Layer 13 of a small transformer language model trained on English Wikipedia (19 layers, counted from 0, width 128). Numbers have three digits each and are written without spaces.
Take only the direct path to the model's output, skipping the later layers: a vector added to the residual stream pushes a token's score in proportion to its dot product with that token's output vector.

Output vectors of the tokens that the questions are about. A number n stands for (n - 500) times 0.007.
"Country": 620520619547687339351523557364624692814468307374569267623511639350287283516639421678401315550442293519557738607460470402591370445595444303453476289474389453451347689360514658292461425572431522226652489604420600619504513445574414597431588732638614566688501203721577374305481756358612474367501301646460352431336526459542597478690449405520517768598420591600521692513541706459343687354409
"time ": 351646414530666311345684447479441364505739677382468378576460723505464459759659720716523293506405333548534507643360542555557233390408489618737456233495504549411554346537376507418704563694373386535301392739442404531498471498481378577749434604410551380424571534481435422380462667423604389530575466529543563695597574249482448544545625597464482613613330593626535697474172474458403424592166
"was ": 677487534577550552591510440465526562658648567190483389612627543624420680457633386397561452235536312466672437438616566599444373463423506579468485514539613387303514371254682558504482644659392603411606558371437461357620665471536473490534523583442433485405600423541582679544575646542634356442435291486622519593482412315675418610377346637453479444422369558418507559552372516562392585454282
"× ": 363589620611662623637455451287564807523576519171441584635517545351404528566428607537438334538227373407624485638442542589512544352510496786519721139865322669521566530363384546397647445619461470401280640553322391499192670397759587496621472465567538403623574386624168322408663586568415545635601279623613292515499631608452408642263560439253410622611627559519596460663369670448212526420212
"career ": 636550631748745398349699499456469706678371451546524221605641619492252470643649716583562138398414290604643456546389474376555439516384548472506533184711431697411673322239458482352641463679634382532474503492301417447493516407651343463447677569536714627452436510410460699475626751485522465321654414586528396701356466478575645871374309816365446489636258616490418350386237507559342433429296
"ly ": 639581446546532419580580559399554468714644596474416429518594374357462339434477584483536289646485500460581633400374585402509607710457552687377465285468545524426466404490576686504395437650667514500577531298310376457570429485450386453493536610434514547707565450428630286218549552516395590264426413678340425722572403420425563584574465551558764399832239488452659717613390514281454591578314
"can ": 883359502463674478483636667389596790612589332274660408599406701521365420473493637540396382456459362409704688545388614563386521458515439475499587246529540440511367368282662644318627632577514571198549540401330339469496657541618376710612690577511434430454333317658563482594556599501524492129492238554544423582618443426530461630589514546446342650522356521346472443491272532591503662663296
"end ": 550590356516739295463673373529476557650641458511597511432471553479562282481618525372603279389458394570551565588568532417561559409305360400512516271614717625318606681600527671365512534826489407425600452513495443614468646791597323465627367449428524394428589344487409303396521583506547460398511382557587325486563418393552365367679689628453636466742382497492316511430410701456364594522374
"include ": 668544340411927755409781504307400658729452212411591180551324776489378470646428523681459268459355383548509808674243558351596524395444367486440365161396710655653217564402605509332828530513374601372184625360163659699539660608696559567690808786457691561505536322444422388425449787605589493306679245562476222555471517349524517645640718581395416557523371457360292306514142543575570609501383
"ax": 540453594639608437490643457384498524536685440310498571505476560527542564548651486589362382514377431432515665620423443440473594442447540447302411199578527610611469716452465397544482640518519385460630516537267450450518756704500441649542369388633411440448477393553423338639432493537427493453438446623458330453289485433551550547564431489398539660506443610624528593533465688381439638596378
".": 378563507553472516490380603458433451464377539466293543420522661555518375487527467388466424530527392458446493391451514408463523513598476520447493455462525455536507387678457343694466640426544630680441405403540585376565549549514659479492510569512543556560660551507582620534458465538703487415425412561493484394531462488589443400693660478568494483612503566401468456456406401544633467539340
"rather ": 760467581488527490466517520305506695697535455351536436587579713609364326479381749535404366321327478314751832634372413313464490478368491626430560213576414659319505529304693608341633621431470527545432480523318384717506728485683521525563606660606569397473586339527391457373496667426690717484453298557304392689440698497658359600595435589329448655641367566605374399534222316557395603431190
"fri": 548685619589809372303606314362516686754592480596612297447283671637175528442501509555468502641471446471682632462414396490414510296573616449365564259539479661511508675472455532369432468475612481384511511456266513460445577405710432590583516494571641602383468405818568281379602686324433647614494390587335297767509572359548466771495459586479561661636449479466384455392498384472321526428225
"). ": 577508493529752653288623590294450600565407369469332308521538646521369396371550748634357447297465351335653655532471425538733681570429373669568546092588379427466194344532561496483450623559788501376496583479486635590558580460650657553503514567496701305401629449580542464474536591431690612516518445632357369481558484347657415436502520357499414493598430664426489611571415459447440496352336
"ted ": 382363445766545367540651503414524538598765461455338561628699501496308477555416662459490496525331412294452531514440420428376463419374482535618602329451420643444441745594484504396517322427586534403461555625650300409585572413582422541504647541613518399682673594707560566333552565496482259676481327730419416628602508237606430623369496648376548630646529363534443671441229560341512437503381
"until ": 559402598558872480510615488135422631617585416307727371496699719404409371330597600579493511458374290549504765593456580229635378496426358566587510265377444622332477560362614719406504717594659342460468503686417538525688680567707525316465559621369681471531480308467451613266378679462680373524627573517532363718378553451574391558511483621368391483552410463581566511583337446361325432379251
"Series ": 405505500529629387647442558338703667587423341522488273472584590383304440543578660465567363401429368329648484516480474481659668386435591552545546397735579603529328599511584557393700450579584554493505598566330390531392624336608404527489468631571568514508540353385546406388445701398527533442539422596431599540532460393447528660364471531272257580680412542614420665671340670445512382440295
"it ": 742428546438659434516430560334423500553738354529518515556429845641628551495605556513421392354413740382374537449373570652479549504343415607573542528457694572369596451319590617405461409406356481388417536610481616429662740622601380489646409434475670510532628359402648549346462495427551373623572537512676496575642367284579530500461483458410418471601402474364431460649439285521433470324247
"canc": 521450499551661624440656410355721591776592427401751309535442573584245230535441502632592275380320364475519430633552502317471554464214566554523317196978320486426410545552529533381813481453299368384221577624437397697340545340751614406783416659640587362495406372491600462352616718591727585445610284558499492666590544595397451642790527685418482495616569442539422473479426594451361421335261

Output weights of attention head 1. The head adds the sum of these rows, row i times number i of z. A number n stands for (n - 500) times 0.00094.
o0: 648543635388504659476579394416569406512501510420470599345502355639408495401433500368428504651637502287637283502399468508513511399608723387671476530357550584484409371537505491388463478503393566489376406530607501654249371458460448564431465503453611504353475508532603447646475769259460498583492743584465618538475542487567423428504649436317400409549483362613504526416432598336649461467411
o1: 515526325368390548598704485559526638530499690813601393433514442268555229409319603428545516596465566494507625574550505507481561416602521579523422357464478475508419351237533452580513604509560381387506765461423479667455532565394256657480510473612509684478559627555323501560607713468425600568480844493428223485611339709301358537484568395467381412551577468578546475484374492405423473580437
o2: 588390564587503451292648564316460580356412550254736366494364599398475714538560370653597513604557472381581483628563450328426374522385295380437537347372308555262559544474600399414465481574515383491526330519470721447614595557664391337570588524387549588646499466689635454430387456386505532499476432531658368605633386659450523489504295409538656445687694453787661449298402530433340633377660
o3: 588601561515624417263437556600523525647584541487763428450664512481372498512542538454561745459474339534561525503629442512454704546336534474459635686419626351577396597481437691463550359445548607502509610494488438672393499544496373106414526457390562449577522624573675355489416440630415552627482603587383457452280537498504357410420448758492654456551477348372463357254590572344466533392395
o4: 380483729484495370496382638568495646565451205494482431581406517473486539560450389482618528567599496536514340283593573363366481583385473468337662486495732568581635349368604479651491459671485405640510457350593516419426746515289476347369562431705592356700557328431514333501463350598543345509501571557495379449633402515619480652477384414548623272737295396352473431395696513488614504559672
o5: 336473521405480360474252518462712443428456454350465620599507408655506353628445545494558603475420471275558536439317299472554377563501513433590599517274360586401516597442400517664343383517498602665519418666590498496261584582410750521355539417371382451480331510462474399533272485628305490667607425404585443384586569464419475277532540540515592363321671535368580394577450522461504532470469
o6: 584465604537555485510615660491532676440523564569534437516553459426440333382565389477746477435736302641516548520529455653281417500482513580601558453718535271369556653557506586600330590616310608618657423466647438544369477498664534573429340481340338339413612355568364669538489402584559597423494212909426529528481350500330494535527344488478526481549341524488404546232452564557520601533682
o7: 596491545534411481462465420382585695371453566527284589529504376571610619467589325463478614383407564272571624612471639601485390597246517339354212407493442662410493505463429406431594631482513474505585335677612563313534432583488470407580390323625244439487548450552927635625493564737419606625477535352553376679434461491563399567626413561526484575393367575373275457509619464654443598684291
o8: 424495417630540404358674556431481423489707450587508586452467510472647355371579675441404556527537468596490546362399475460410519522465582391488537538452575430612499640412433884546430676388413443419361444580426642581513526457494816549486591510572512450528484399326209490487280584489371427624583561567592510551457529384568597523515410264468643479654422451527414452558543260398488486566591
o9: 524537692588326564602600551460520342424629609391748423571515495560421222450414610518613521462558484582537452554605677610620637589549510480626492440501424350511512399441744317301409516559656458476246445569480474471400452414513597450572224604370507430415700550455642291288497296405647504434407407154513593356323530471775573311412447536480376612694411519356502697445465449396822382421542
o10: 439636483534481553658416400552459439532363385460469547513448492438582707491405670489466436646575311500504642659386536413532505595465529629352470606225496436402583560583770473518663557570736548428259455630606608390467246549446535317493597421603723397575417564590627520520670427602544386400622407488480202470364562558453581549314565525400644419429523501579529546555432760366451320459491
o11: 484578316424540698573338524592603783655421430538784568438527329357522504442605345547625452358414508557603405331336577768450673486657541504339365617421541500413497605362503617451491480343394469310391610410496444516800610499413390545362361543396481672546465456663561517488637612604539469464432697515506475389319556865673319520484471490475277468671613319684510546411458568552457895444711
o12: 475553357346501520530525536567507636477471506478673548723312575674540543441257503801444446572593566593473499454465408611562623458389463651775461329644528516452527448452724610587519554525341472400391665491444591497353745605385601570567349628482465362422531572544513738697549696556622491369415421431376418449626334533577477413486452564483488366521366581511542263486495471526606362647648
o13: 441540388373264538544456392362549658547440466513619498528684615379341392474547414724485413592393638546466448492573416508519347573491745594281408533767260350561672441518403399562653546420542399567363475485632464463433626288494594647519604421524492540587280483580603622716714592282492311624667399454469561644519214494524571560686308382648451438277436461509351476467516719485492714678458
o14: 366550521612548241386483504403613375296726268621464525553597484582350476277597482378644546577587323550571585527313339502458508542585336432665420506608258403627638495438548422773507465544603590679567308640486569452351451484489739544435605576437470684568642465452443529427624472466533416591543537249511244503571264509649356426612436641427509351577534441541462596559461450527530439318397
o15: 329430555409490560388564414604437514376505662264653401437505456417293536489402567560448573537371318437432553526656458679573391509598447432555448307466552399651304538512502493499403453620437246375402433359498661402484373489370488569382553647410335254511562411808302374604481454480575567444480435550566684580427523430607386478557585529443561650528488463466534510300524677366622386720500
o16: 654505729868272624319574553431549527412614739374681422688613438488659314577582427490487435488497520556519550574571514599713511769497487519621370257367446618669447415612513497445569383596978597549597278388491447430494487296494590677564415328582397707567583571505531419645743179571442542437484598591440631277484493313553617804352471361401613446489596483558549503510552531667448573435421
o17: 572443502458689475533449390281419403458569534599518423432626548669515512413700376604518500515569318570548326591434554519466442356593468548449544237649627465470305493476584467463349709660515455514439508493668279585405426480558418597375553445392458473579515542273711791461413798590517671430503420867529590369552299536473433481402603459503390281491365546474398537577467354478303682263449
o18: 505439571673369392436521497464594589645481536566453443401617549482572400587358608421531618432470565442506502295546316313372551365672513309579335456521628637695389548443710285552513461617492471506482364368497496508500585582481481651612522602351485431679507581701723430678589301740467460485482225510354424558513469449462446490518541491455310710375442390508540284377320466511445374637424
o19: 404641557623449603229435437478319586689643518561504521590627495545547371355228537431516579471385674434498620463509385515522450547481524484336358450622324393415768343625593454362440600494553254629494422699382566633537465687725359457337571501541461419526398545609495502496445598631500692496407692537567331455388652695555327455598560445674497456572563674589536578479510391452486281415653
o20: 303405469513545526545446502609372401545646409565307537401382488501522464525508428408475458358502470559462485455580437454563608495502611421652319392599597567670597517514454475535637588491403422387453323428435400522635393520449701549435680540614609386503496457571534422523479614506536565398536555365522523701553474756383471487552776681631460356606580529388475569468593516477444483451452
o21: 410537403469490497342446553334468451519547586535700174647484461538435440466484508636414519459505442406510602361390540514537823344521618574254495396605418483529603792434374412692606551573546504597455608592656561705422557689570717448498472515627558710469434671459567661405426289481416460481724427367524441429369602487249400442598377439585514422487656383385662489426591665433453668399646
o22: 645671623470420508363465581346670558467450457390509664561477449497620830460419536525465492508600535482371634245493679387462298647679279622583275370155390397584384547450598551492363585334430546363513521469435430547560393548389407387640597549662731426431484604829502214612618473553592607560442366827519451399491497414520554406756624572446327476422618451418438524289432387395658554737568
o23: 568622500505487607414484332496506485524397514494512451596523489601623556488611395704524466546357497636406440594455437298412520475762483479451645363474542570566380596599626612506450420601627613418651476445451599576536319507483425629404432498491477576598608444606505545464482731491646568541526493552354503633598396364396370679421409378507487582558631462612486287290730497467440542426539
o24: 642567274366476553469536520394345543630533591534563361468453650466454328425732496489468416426526401410435421538605509638531538379380578614490519666517428403452607468372533268444525708565595307431529702586487398437526497536457669359529546520563580455488402383427500559353342445387422411552658669414341561646509493371417452648360491439557363674313525363406493820377520520380579500422373
o25: 637422561469609381525428575314409659410448560741429541601665414562493609613248411613434369639313479445365480544340493418542486519588609297355603387610537821438470634548316458613443518544414424547525553522537559713383437451591494331331485656412287503430360596476286624411469403630617615520761587464581559442430601459432484417700435292556500457562240571603493626479570467736563535468474
o26: 560601474557329426524515528537543704505606672586516545316564411374449725510492715413703371417629447716337384417560601620550492594610563566456512741596352429468405450435554530397570510684393371345481505410512345663316366490599383765308404612476489163610309672562593284437568213652451732331485514522638294713420536674438451423494378518427629571279489427357434573568559369595507697377457
o27: 754480506553421591424523490715380557574439554445413585392603507611549494714543584547384556456733337430515547407699566563564510540380405614388525502437569440591359459532532540380425623653343754493493488425479399437595515633420480671672589375537482550400638417627438580436490352590547351453486377396555427550586411287566521626483505698428566480352453538321543363548397615442524554696669
o28: 501326514483572481560326378608523715417523449582398767684470467468573511503760465535626526495487688434532581484501481432461607569592632433439507504455426576665455634518427425514606413544353364393486560677542411614544333476554534562408573638589430414637327375476407459412702238532550601588465359609639513425485526436536498412542445545572568631393609504643421402633544287562521440451412
o29: 456671474542475497377426483488616526353477598547548354553630411352666391463388420487508494528613439409373475723390356490611448357558598454602369277706293674483593567502338561353557439569776590631649554570528322526342526559412565552427378591739467615477541259511370459631596369386334463351318545435431390661416591463728540571347493589526484542408607738618409346399524299507660410546568
o30: 255381599311395492614473582323398499561283571310446531233532407671380454526417522496407393570369610473373446373636317657475441233538704744350313628601357611410379522563299584376465626568255403550552575673673410362439389508602678453392550723704394452284566569636546696584640563682594343559434400721632654500462544788411425351455479586712480624560343376455562488708510476423374501329288
o31: 592413696561438579515545346372506403515441498624689433623504427595443576379491478681504498279568479465453461356578557685515669426548402550455554649537445574465394525524610459587419595453403515447485695516587318498398270550659469707586692465699517438600643408525532528545476695486499552576392398749474534366440452525410455354470644355620448466422455667514363391512800711568558550356454
o32: 383426753671437472474604522591375498736384475415612558540496467532489512505568420555638405544502421502574383457643450628511411355426590646451350547572700367326543485488292573505508462685381422289443356425661567476479645539563537500476453551409674403504464104476468563664516609663417533424474555238521488436365477465679477503615582807378416430342339482629404293374541734406450554463445
o33: 399621505464391494679493520633633700534396484551579174588696304323631593491434540367760330557483534520551331418844546388538512384599253424612606493347489502548583699406516596377516252618540593487562457509706418457511523608645536391405561583521449545461601601543530602350426763553412332524697439513541537535603531429596557514640562373531596549484589511419565617544574458520538455585598
o34: 666482601422429530569436437440547447634466513394499588463373463540427611635484417407540481561589585440571462358380403341702439368514599391276608551657639513555450493801447467496456413449274277495399367469597221408310316552638636280604556370510484585505418547514464591457495528393448554480516682563368658526435347713400555556533626493568514410612477346484473495548686572583465600465603
o35: 579369453343393366561534553476358455691417522381610452556387343676616586519496451570663305508329624748349447527564380573463744479558492440534580574321459407435366628656574342522509548346409558435606436339392471531563778623400440571655576454370542390577570546583477385513635730606582412462381383473388411485549254650606448632579583531459468424484426341525648455602570475379635656513441
o36: 528477647478631597560517276433586607401452357287491500363486603514619589691686528367699498484548387424420415467405538776234495382801549607465713636508580593561497538524247450444517300686632520470642524486617473528392368401583357250493588469757429420448572471566444429519496376423608619365537372363556437411456641561483418473742430590571539643388427339477491373385597474651539606336445
o37: 523446576410538493519472468689545501535717634398479660483565450493703340499457660647398522427415501454463500500567521481525596621471294546465484576476567663454493561487470509512471789409497522611397558639507209363310377650540524502572422470273341280537559432528520679609471666607371422430494380635550484601302512574389574563417453369512552477560628520438668503519506347493520603607542
o38: 640450534353729448421594522588492427389488571406548323548586599706645369357507535210455313457578356640579496468424391322524545614429582431602549452565613541544462460319533575591407319561490753321550426506404514475440490596373462384544511133434561387384689686518533546677553493482548669449633589520560614440378342466463568535425287460494754276508498648409380396365617486553243488802448
o39: 603674462406312581447399395607522272432414566534334670534550464427463511511306733307628637551384570457563261475591564635518507615542495290469367602428592667648399568556489402570588364177505509480491682485632637265327580455581460651577501467541680538527629399927520547353558441485539481449587689838407420361545471599509615378562398487551499674685594460428515447716521495474524779576264
o40: 446524551655341393361502562624482330453558623617659555404551665443527498498694560398592569425398161473462513531603505406479470415631523540562456581480358311603586518559591589436453437568545501271620436462616504516606614405622400332530543428566569387265446327598511603526494287488464381490479708634562604417623409443525465675669707517546646328707504498695478636261515319505373359583526
o41: 470556481534677437572627377491429416504491340355546339470617532658585549373471157519317468300679433413717571414533575543453600490571484608477515479388508271600433552653638254721451524574576652459598675541369626343481507504510476607679581442526424488570536406551541396423511473323630327522312344520653532554742647469630429684653548532666452463489674728416437303416412574200618461606444
o42: 498554547459244422646671522517576564677372390571759535324230635447812487452542528624303598595479649452495769648230432439496486453614302406610534461345340439299446658610644868470449345375836412479470533493609713574466520402480358478457412535546661550468559322380401363429346462586380570580543676415433404595467763459515471586636604534515499362453567354382460426608548364401521506695370
o43: 497495429449693482435633571569414727458407311533538374474429582391378492301424373448712417634481488649478399653428387481476462669618409738418549751414521558365488352550518473670458457398505697626606569480567717576534477576649644535521511528209499568566440414506314380381560352536613516490429427321441485439680488565365499639515365440534619535411478633337261372439644560511585683231524
o44: 639490424511404734461362475557684596484568361435573345431490612457335381471404493573549468521654442465277541580471411309592493404530389607690463498554441691660488454490569472449457416577531671442573481483479508594536505518510697638456743622536535622473593525441531445550476373496605558635443629643409617464437361584664395330527430481306569491529611575365519279368540502479648354548407
o45: 418517371319533359457450578561465272361425640442541552390538269614447523396547475493462548618705508624519565498398352640542448357523586890369315589577502536392613501241585482618483535466392439343597608638414432625261561592494477488586763446529268543568528514552295525568523649529369555401466464522389511551443492581580384606660535250678614535404512524286289694624480479490435732498525
o46: 611552712430395614342463501435330617402403424476629705601671432503490318465631597575726572629574488603721610419684447560464403547377495592634518359531382571494553465490504517405550400463224597720503468436491448530487492606326488626447348570453478484389503489623508737722505583312637244490352402519556427567595463397425531441517450593607443390533439419665474380588475375520537547405579
o47: 422483470447606615413554564669468594363434582586553326571534462461491445838572371536504522548446535759458578455672397548544709376550643444349396484528583517660510477466561614461481590422646466251744505306458314486349464525411471611554631533462441533563396349548600650625490506447526286680425611691522418399574321615394353360514534765474503369539565520516475380477534571294537646482644
o48: 456619519681505484564225546489361241462476654535465570453581374382433509470532272562370447582380483509502575569371458533602314593402427545421433588456513454382609419672369669613671527654717412518505474592565661555577658141336612333337580741363605340617363457574580481690508717634649367455690600671591661547471585524516657387611541544267459409632420677559351404390383466488402641567509
o49: 550620386453606604514556597418547367391381614571588461528526474372514448679542448534536289456478475522452420538579452406427485487688343459491463388460376506309322507430569348623463420473738446295436441414764375459554403552345672713476586391562600645479480731423459419321363536474364398576688419538434723640506533491427381598537512372675534657555447458381491368353616412424466511391528
o50: 499516415629544463587735620507513519452497426642458236421403593484590276531491687706561476398417452482567534453390435522422436625597620358420723523250517615723609422438495446384462674345549378704650424454555653458651394586487673338674542505286494541504227530362548776623382606433505490641320613520451327470536583491563393491429510594723421709538434621417557625516403488359461548409551
o51: 329543585432524614517348636388425226687606706366503557520602387623427403496394501225571437482492563400508574634565634470534501441570458596735519536570298647469808429475491616789699401254463405808513499463548353615551523522386395480491502512574570379445479541436512544618332527677489465727565314300351570475447668466545525622443286435572636345524502544876487363791453698535619557427398
o52: 629463496442431563452548806574597479654537492315585465455577483422442570406739395487446645438582543452425409448370291461607589474573489376544459627468238619432677383457420451567482557380616424456679556525488490334491329481432549558715387542654565505442510465571376469735645157415459455503501569422453480658536565539477622406647495392511588583346661430447501728343559589545625598496492
o53: 646747484488378359466543611569354537515431499423503340382639409447681640642401527562571529563628487503600508469487612336400499515640509347449521676546746615466728397350582629382556603424489519295563327400645467480596435528614377305536493678561571519640508383650579631462410271761505402441649587441529467600533640447436241473535625552642520609653476635483360329460386321500456578419492
o54: 381633500555444385434422435635611478487431422524527427525307433711437458574557777571442350704453580564417402420649712512461641509465603604419421543518392320584525664447398494328440633456398546487504350344485517536466371657576474570420388674383403467531369613563742448327420524553582373513585480605509556325482478548476444448558597519537386491413314409469371413587470273595275491457468
o55: 432593705505397620539416335617489441481396422527609644510565495425629510397478449685517418454241499440673361519345549380543576626390451546450441455543335558492624546547698519561508301612343516514646482332378521445334388358481411407473552592423492501454413556421637363617396481531591524360451620404479437647553529438552485571463440530700484408528497506631628654488539570570382496428384
o56: 541395401246661435404406602611451511559540366436641433516448485424760309323434557431491562665320471625490565496457461501406612533330612451719477425699445380856679559556387580713564357564548476456443421515575612603644211484510752427436335434487617419566448295509533322486394454419509471479742527453418286563702551591512692630429564619342528505586347624604445580578580506515443368360515
o57: 548634673567296516645452454497444476540334743644524225473566441355695365389489472383512487345485680386758623493529383473451563569557438493383467588326480413461399681521386489521449605444488655504594333443358450499421569558331578614480434438478493362434490472380225402469472395550376558477373448511434541258585610463582443496682638678556423473520510477368425543330623668562657290530664
o58: 441356491624567479446558576427582559669511602169375390394543419462447687247376387545496509652353634525497521606501392462591387519634467424554461456435355271541504556483423477602493602360776711571539545406493266417455545512404417549320814484546324479402560412515272464548378230634560694404406767504470259567572718735652705537528456564560442440625727329557522523386448688547548578518372
o59: 488468315611708317441598488704406407598700453536744701541457455509472479531448538395371587613407601346689528594658451479535613376401727450434420495623569568472563513440357417604579608393655491384402503418381522514391396375427533546483538681592379686562337406410566418579545298759339780664544636487439299522418580651502420511546678343402602291158479448735560610502483340695402481345447
o60: 450607354735299504724414461630634311665542554489623714489367561574502615629556606580471525563598710328416464437364437725471536498427531417598446210652506718576646399430500500423353608711478713235449491428465328398479481407406667675659538235677472478597523473360380419487388665576477379354556461603685665404493330375648392504440325743726556577333495546604620425515539458588566513353291
o61: 546429406512629548614559547427429538359427479631547401687521589622557439459662615422486520495401568563441591566412538546577487584349527299435724552382633326522477630530517600495467552497433658409518511528407432632456393654368512416679431412399519498548595544549474455481617536502476606349653388507445430490476553332397481336501659607465567455468564390407350442486477544464648499474498
o62: 494565500507503442328424478397621246547528529529512652492505579671545435502464435266500445581546490355615477600674609493420538435470523492389339541673449483694504587558522452744566514732606651635409684485509561361139545462422472648405351542679611604330762459484438497472433577460440363554715331398576649278674414610621682354365518681625529427560612352408374550461526607364599497471572
o63: 658550664573651524446482444429587406347580586549579438376444446429420536459572392628633465458537544550477362504702618471262692616473616449583614599552432171396507457413480460435615446584404593392615579429530412504432581431498526666804696622571384640530512645447606552365506331560489385364380102394441616442628463505539518441649524683576638581518260746334413455499501511662523434410423

Each question shows a token from some text and the vector z that the head gathered there. A number n stands for (n - 500) times 0.0071.

"z": 439501435468572576534479550699544547489442396398704451621376433376588418498339556635347542415399377626443587277595565480467438651425519548545582484656759571546515422582453575517344573520356522
Which of these tokens does it push down most? "canc"

"tors ": 503408578547552477579557446503489598462449508550433522437492473475481449586483579547421453589530657534472547617476568454556551558495415602484433462479433640574480489592496535608462356475558555
Pushed up most: "was "

"3": 549435407485494539478519566541511482553422527519472517523580510508494413436519499587546490522479464474515477521588431497459504472427497483572422418398566586483522474550542433542529475499466588
Which two tokens does it push up most, strongest first? "rather ", "time "

"n": 414376474444491421517443530668423445430468508570570507632519519505484372516578503601532549463479461625498485335546380596527473419461541419484422409598510510415589527452526477519402552435505656
Which two tokens does it push up most, strongest first? "ted ", "time "

"ol": 524411440537464545456536522540520339512469520534561392395405404553567524533475434528428572373541506525453404613401584526549577618579592503412336423529525398617346390381465516542359412574465597
Pushed up most: "). "

"about ": 547463407537433591402675558496554487562366529517516495526674527540451366370601512531637515584454419364484407537590406511382425434317450474589400411278554681448439435611570424557655552469540524
Which three tokens does it push up most, strongest first? "× ", "rather ", "ax"

"-": 237707645410632417605324388451467559507476682500640589563698653608496487457528224488384673425452487633642492314448505431723596477460546444546623578535478577374526501526512390550509358419673496
Which two tokens does it push up most, strongest first? "career ", "until "

"ats": 444244453394459402433381450704598276491355595547568455578465613388452411500433333549489677291347461635439348382465432373644634430472574288439305500530525465493448515476709579531511409462521709
Pushed up most: "time "

",": 462488522334478463571502482551502429536513552550476449483547544486507387525468454580414568467468521507481484409509455443532535518455520547577447458442456601568429416595482507605476448431480518
Pushed up most: "time "

"same ": 619517442559462639275808495339513455453399462538545447346570523463614444331717549512629485524448561283573418575486534496431358676480400525486451472426408561597406443653552468573698428522510380
Pushed up most: "ax"

"b": 419488513359640470553392486561373341387464564552591551673336689358523385442583581585415393445374360606643354420522598546476401517481521492610384624606459479449536500553673517517453462419561537
Pushed up most: "ly "

"constitu": 502442666414656485556457536504515520366497521485489617394616561421768570449553487538538574438570427478503512370437445457603572414609592472461643571577514416448580499447409554533248359530560390
Pushed up most: "Country"

"==": 358352605373619401388443565416618335490605524523541344430425567591194650549531584524580626445483560410568358568451411284510427458601610561436613608478387367634485563491511410424558625349470467
Which three tokens does it push up most, strongest first? "career ", "× ", "canc"

"| ": 528437543394534506532399529597494590518507575496477403489596502581585477480515511521566473443505494451503512460471346448488617398606530567584477442547494569628474499476508561537438317430492588
Which of these tokens does it push down most? "career "

"35": 425410503392520417485479477625494493590572630479484498364513477552435422469567454484446567479462515444514557433448458367447550486589564578414413560414393487631384412568468537677547438445549720
Pushed up most: "canc"

"tics ": 504501623381614367373440568475548563379572415447649492374559499373415572551569445269471473439412488479619490414484430419437425537557374476428386732572427779475449385476446401547512387377408333
Pushed up most: "until "

"51": 500432560382552330585585457594475489667485638639508464474606552380513449483469520463481617603541568430500516556469520464498425437503606486604445590378405488571437420549599521586461339478509605
Which of these tokens does it push down most? "it "

"14": 484478503483496486551530497507494464584526551599541502549519505532534477478524448640497551465516476491482476485535509537546565474417571478609519486429630491524548485531514531525483504509442573
Pushed up most: "can "

"35 ": 558516539373566475536463400573440576605579640565487466424599476453591537490580570386468586469459530433491528530467371335436499489641552578586517588461529458610446499554390555646437330477464604
Pushed up most: "Country"

"8 ": 481444513414600416496503469553543414514527674610514449495441502498541474485459438533465690415407538514427376511373454457527613508478531518612458514452476460544547526484564590614531410494598599
Which of these tokens does it push down most? "it "

"New ": 505441383459372515600443532587592519568533612484547532367612475580457436562604549490592592412537491432416484465535415526478500505579503521464447566399511486550415459558601586546497484516616534
Pushed up most: "). "

"le": 432495465389578454538416495545407389424481543549576531592406641424482411446565543556439454451430400571599378433517553529502430528479523474585435567555505502469526503555604523518458465448517530
Pushed up most: "ly "

"ul": 521202417609501608439398549582389308552300692473614309531610582488121531357496482481364478471334649493327549592389676398647639362584610507463497669481493310345480404428547566411475665439554793
Pushed up most: "end "

"1": 488455512345579310544616399606503422693700586554508430548513500416537383466464521497416594563513666424476506479394454399488447423497495454641408599402432589583406501573555529559534483438544704
Which two tokens does it push up most, strongest first? "canc", "was "

"9": 461388533425563423465517468542501491607496567616480366581450528471662467429422500599498584522453497485457446535403460548524569488480601419612388452416516471553545531481533490599382436470499622
Which three tokens does it push up most, strongest first? "can ", ".", "was "

", ": 514535432507524518428478457505503513451500492566604405490520507493488438522573623552526577445418503430445453543473464446442458544505561491477489472532489622563445417550505545588593460506514437
Which three tokens does it push up most, strongest first? "× ", "ax", "rather "

"ter": 496457373500647419465387573671524459549358462480523568451448551442543453481335507556498552346567617538541485573391503425585476673479578518420423431525456489493673554432507614488522555438545580
Which two tokens does it push up most, strongest first? "end ", "it "

".": 486464543308592355507609413563483416708690576565510419511521506402553408491484495493452629572536609443491479488436419464480407452470523437637396586390458521565404499577583504600479501406530670
Pushed up most: "canc"

"in": 495376477397517450557557482561470482594613508542514470451321451462499388488534469624520572529472598533540530503460507426506536500492475485577516584428416432559409456477634526505456427497527611
Which three tokens does it push up most, strongest first? "was ", "can ", "canc"

"54": 406395579416619351510515485505447497599512545618494434522526530455475417377532397475348527625430634386525512450456416383527560612501507482416360631439344544584413453564507598741647494388643630
Which three tokens does it push up most, strongest first? "canc", "ax", "."

"0": 526464396486387452516469515547583503512509597506568496466520503485506424504566547498540592460491479511423498491493482550494507525538551464500436537433516519586472424519585550528486488492552525
Pushed up most: "). "

"9 ": 519370567504489536447461491487588636473524460483395438530477488580532519568498437529472439454520527480482430461639343460436569518538517468477487529502542548621572446503495437500531499435429502
Which three tokens does it push up most, strongest first? "until ", "include ", "Country"

"mm": 546446464374484509538547503560509459612505569560454533504623514495491440436535468606545606542492518423518433486513436435450512464472596520620419433393479541532488447564569456528506424427483619
Which of these tokens does it push down most? "ly "

"2 ": 471453508375560405543508496557539454616551604516467452426516550509466408531513443505386536466487586467497493435456440441525477483538504496521417584414480480585406465588572576602507489471577608
Pushed up most: "canc"

"and ": 486367628676627534406686490511532530456316462563520359444533440515567461532472644565374512452390733392430493643447536512492462732559278473509427422528492701625632470559549503613510550557554532
Pushed up most: "end "

"sc": 553366448531538541451557521534616473505405477463424523534503490468539461457540512547512477520470483581522484527613489506542452625423505431491415455429514533509568533600567480517509467541458517
Which two tokens does it push up most, strongest first? "it ", "until "

"/": 494581417420561509631367443657414533580520526612501424521560450462568400487443497523485627424493465480487410471425438475493508520560615573519504473509419581564408363484463522636388422479570536
Pushed up most: "). "

"3 ": 591447396489617527474548573540560387554435637646446422510566493418534427373515500568517546497419439466497418511416433539518489512416519580581370494398421560522487382515575574605547382523632571
Which two tokens does it push up most, strongest first? ".", "ted "

"ada ": 457566443484501455411605507374422558498560553560658438430595521500528519509547548508513626482471574404430471587494521458524540531495507566513541501465598620649492436582532491663653435445449441
Pushed up most: "ax"

"25": 473551582402467515415518493499478411437485505524531429507616554507553446522452491529495623508457415483474432401581371497509488643386528519596429386476511709523486420619453419581520478360424416
Pushed up most: "rather "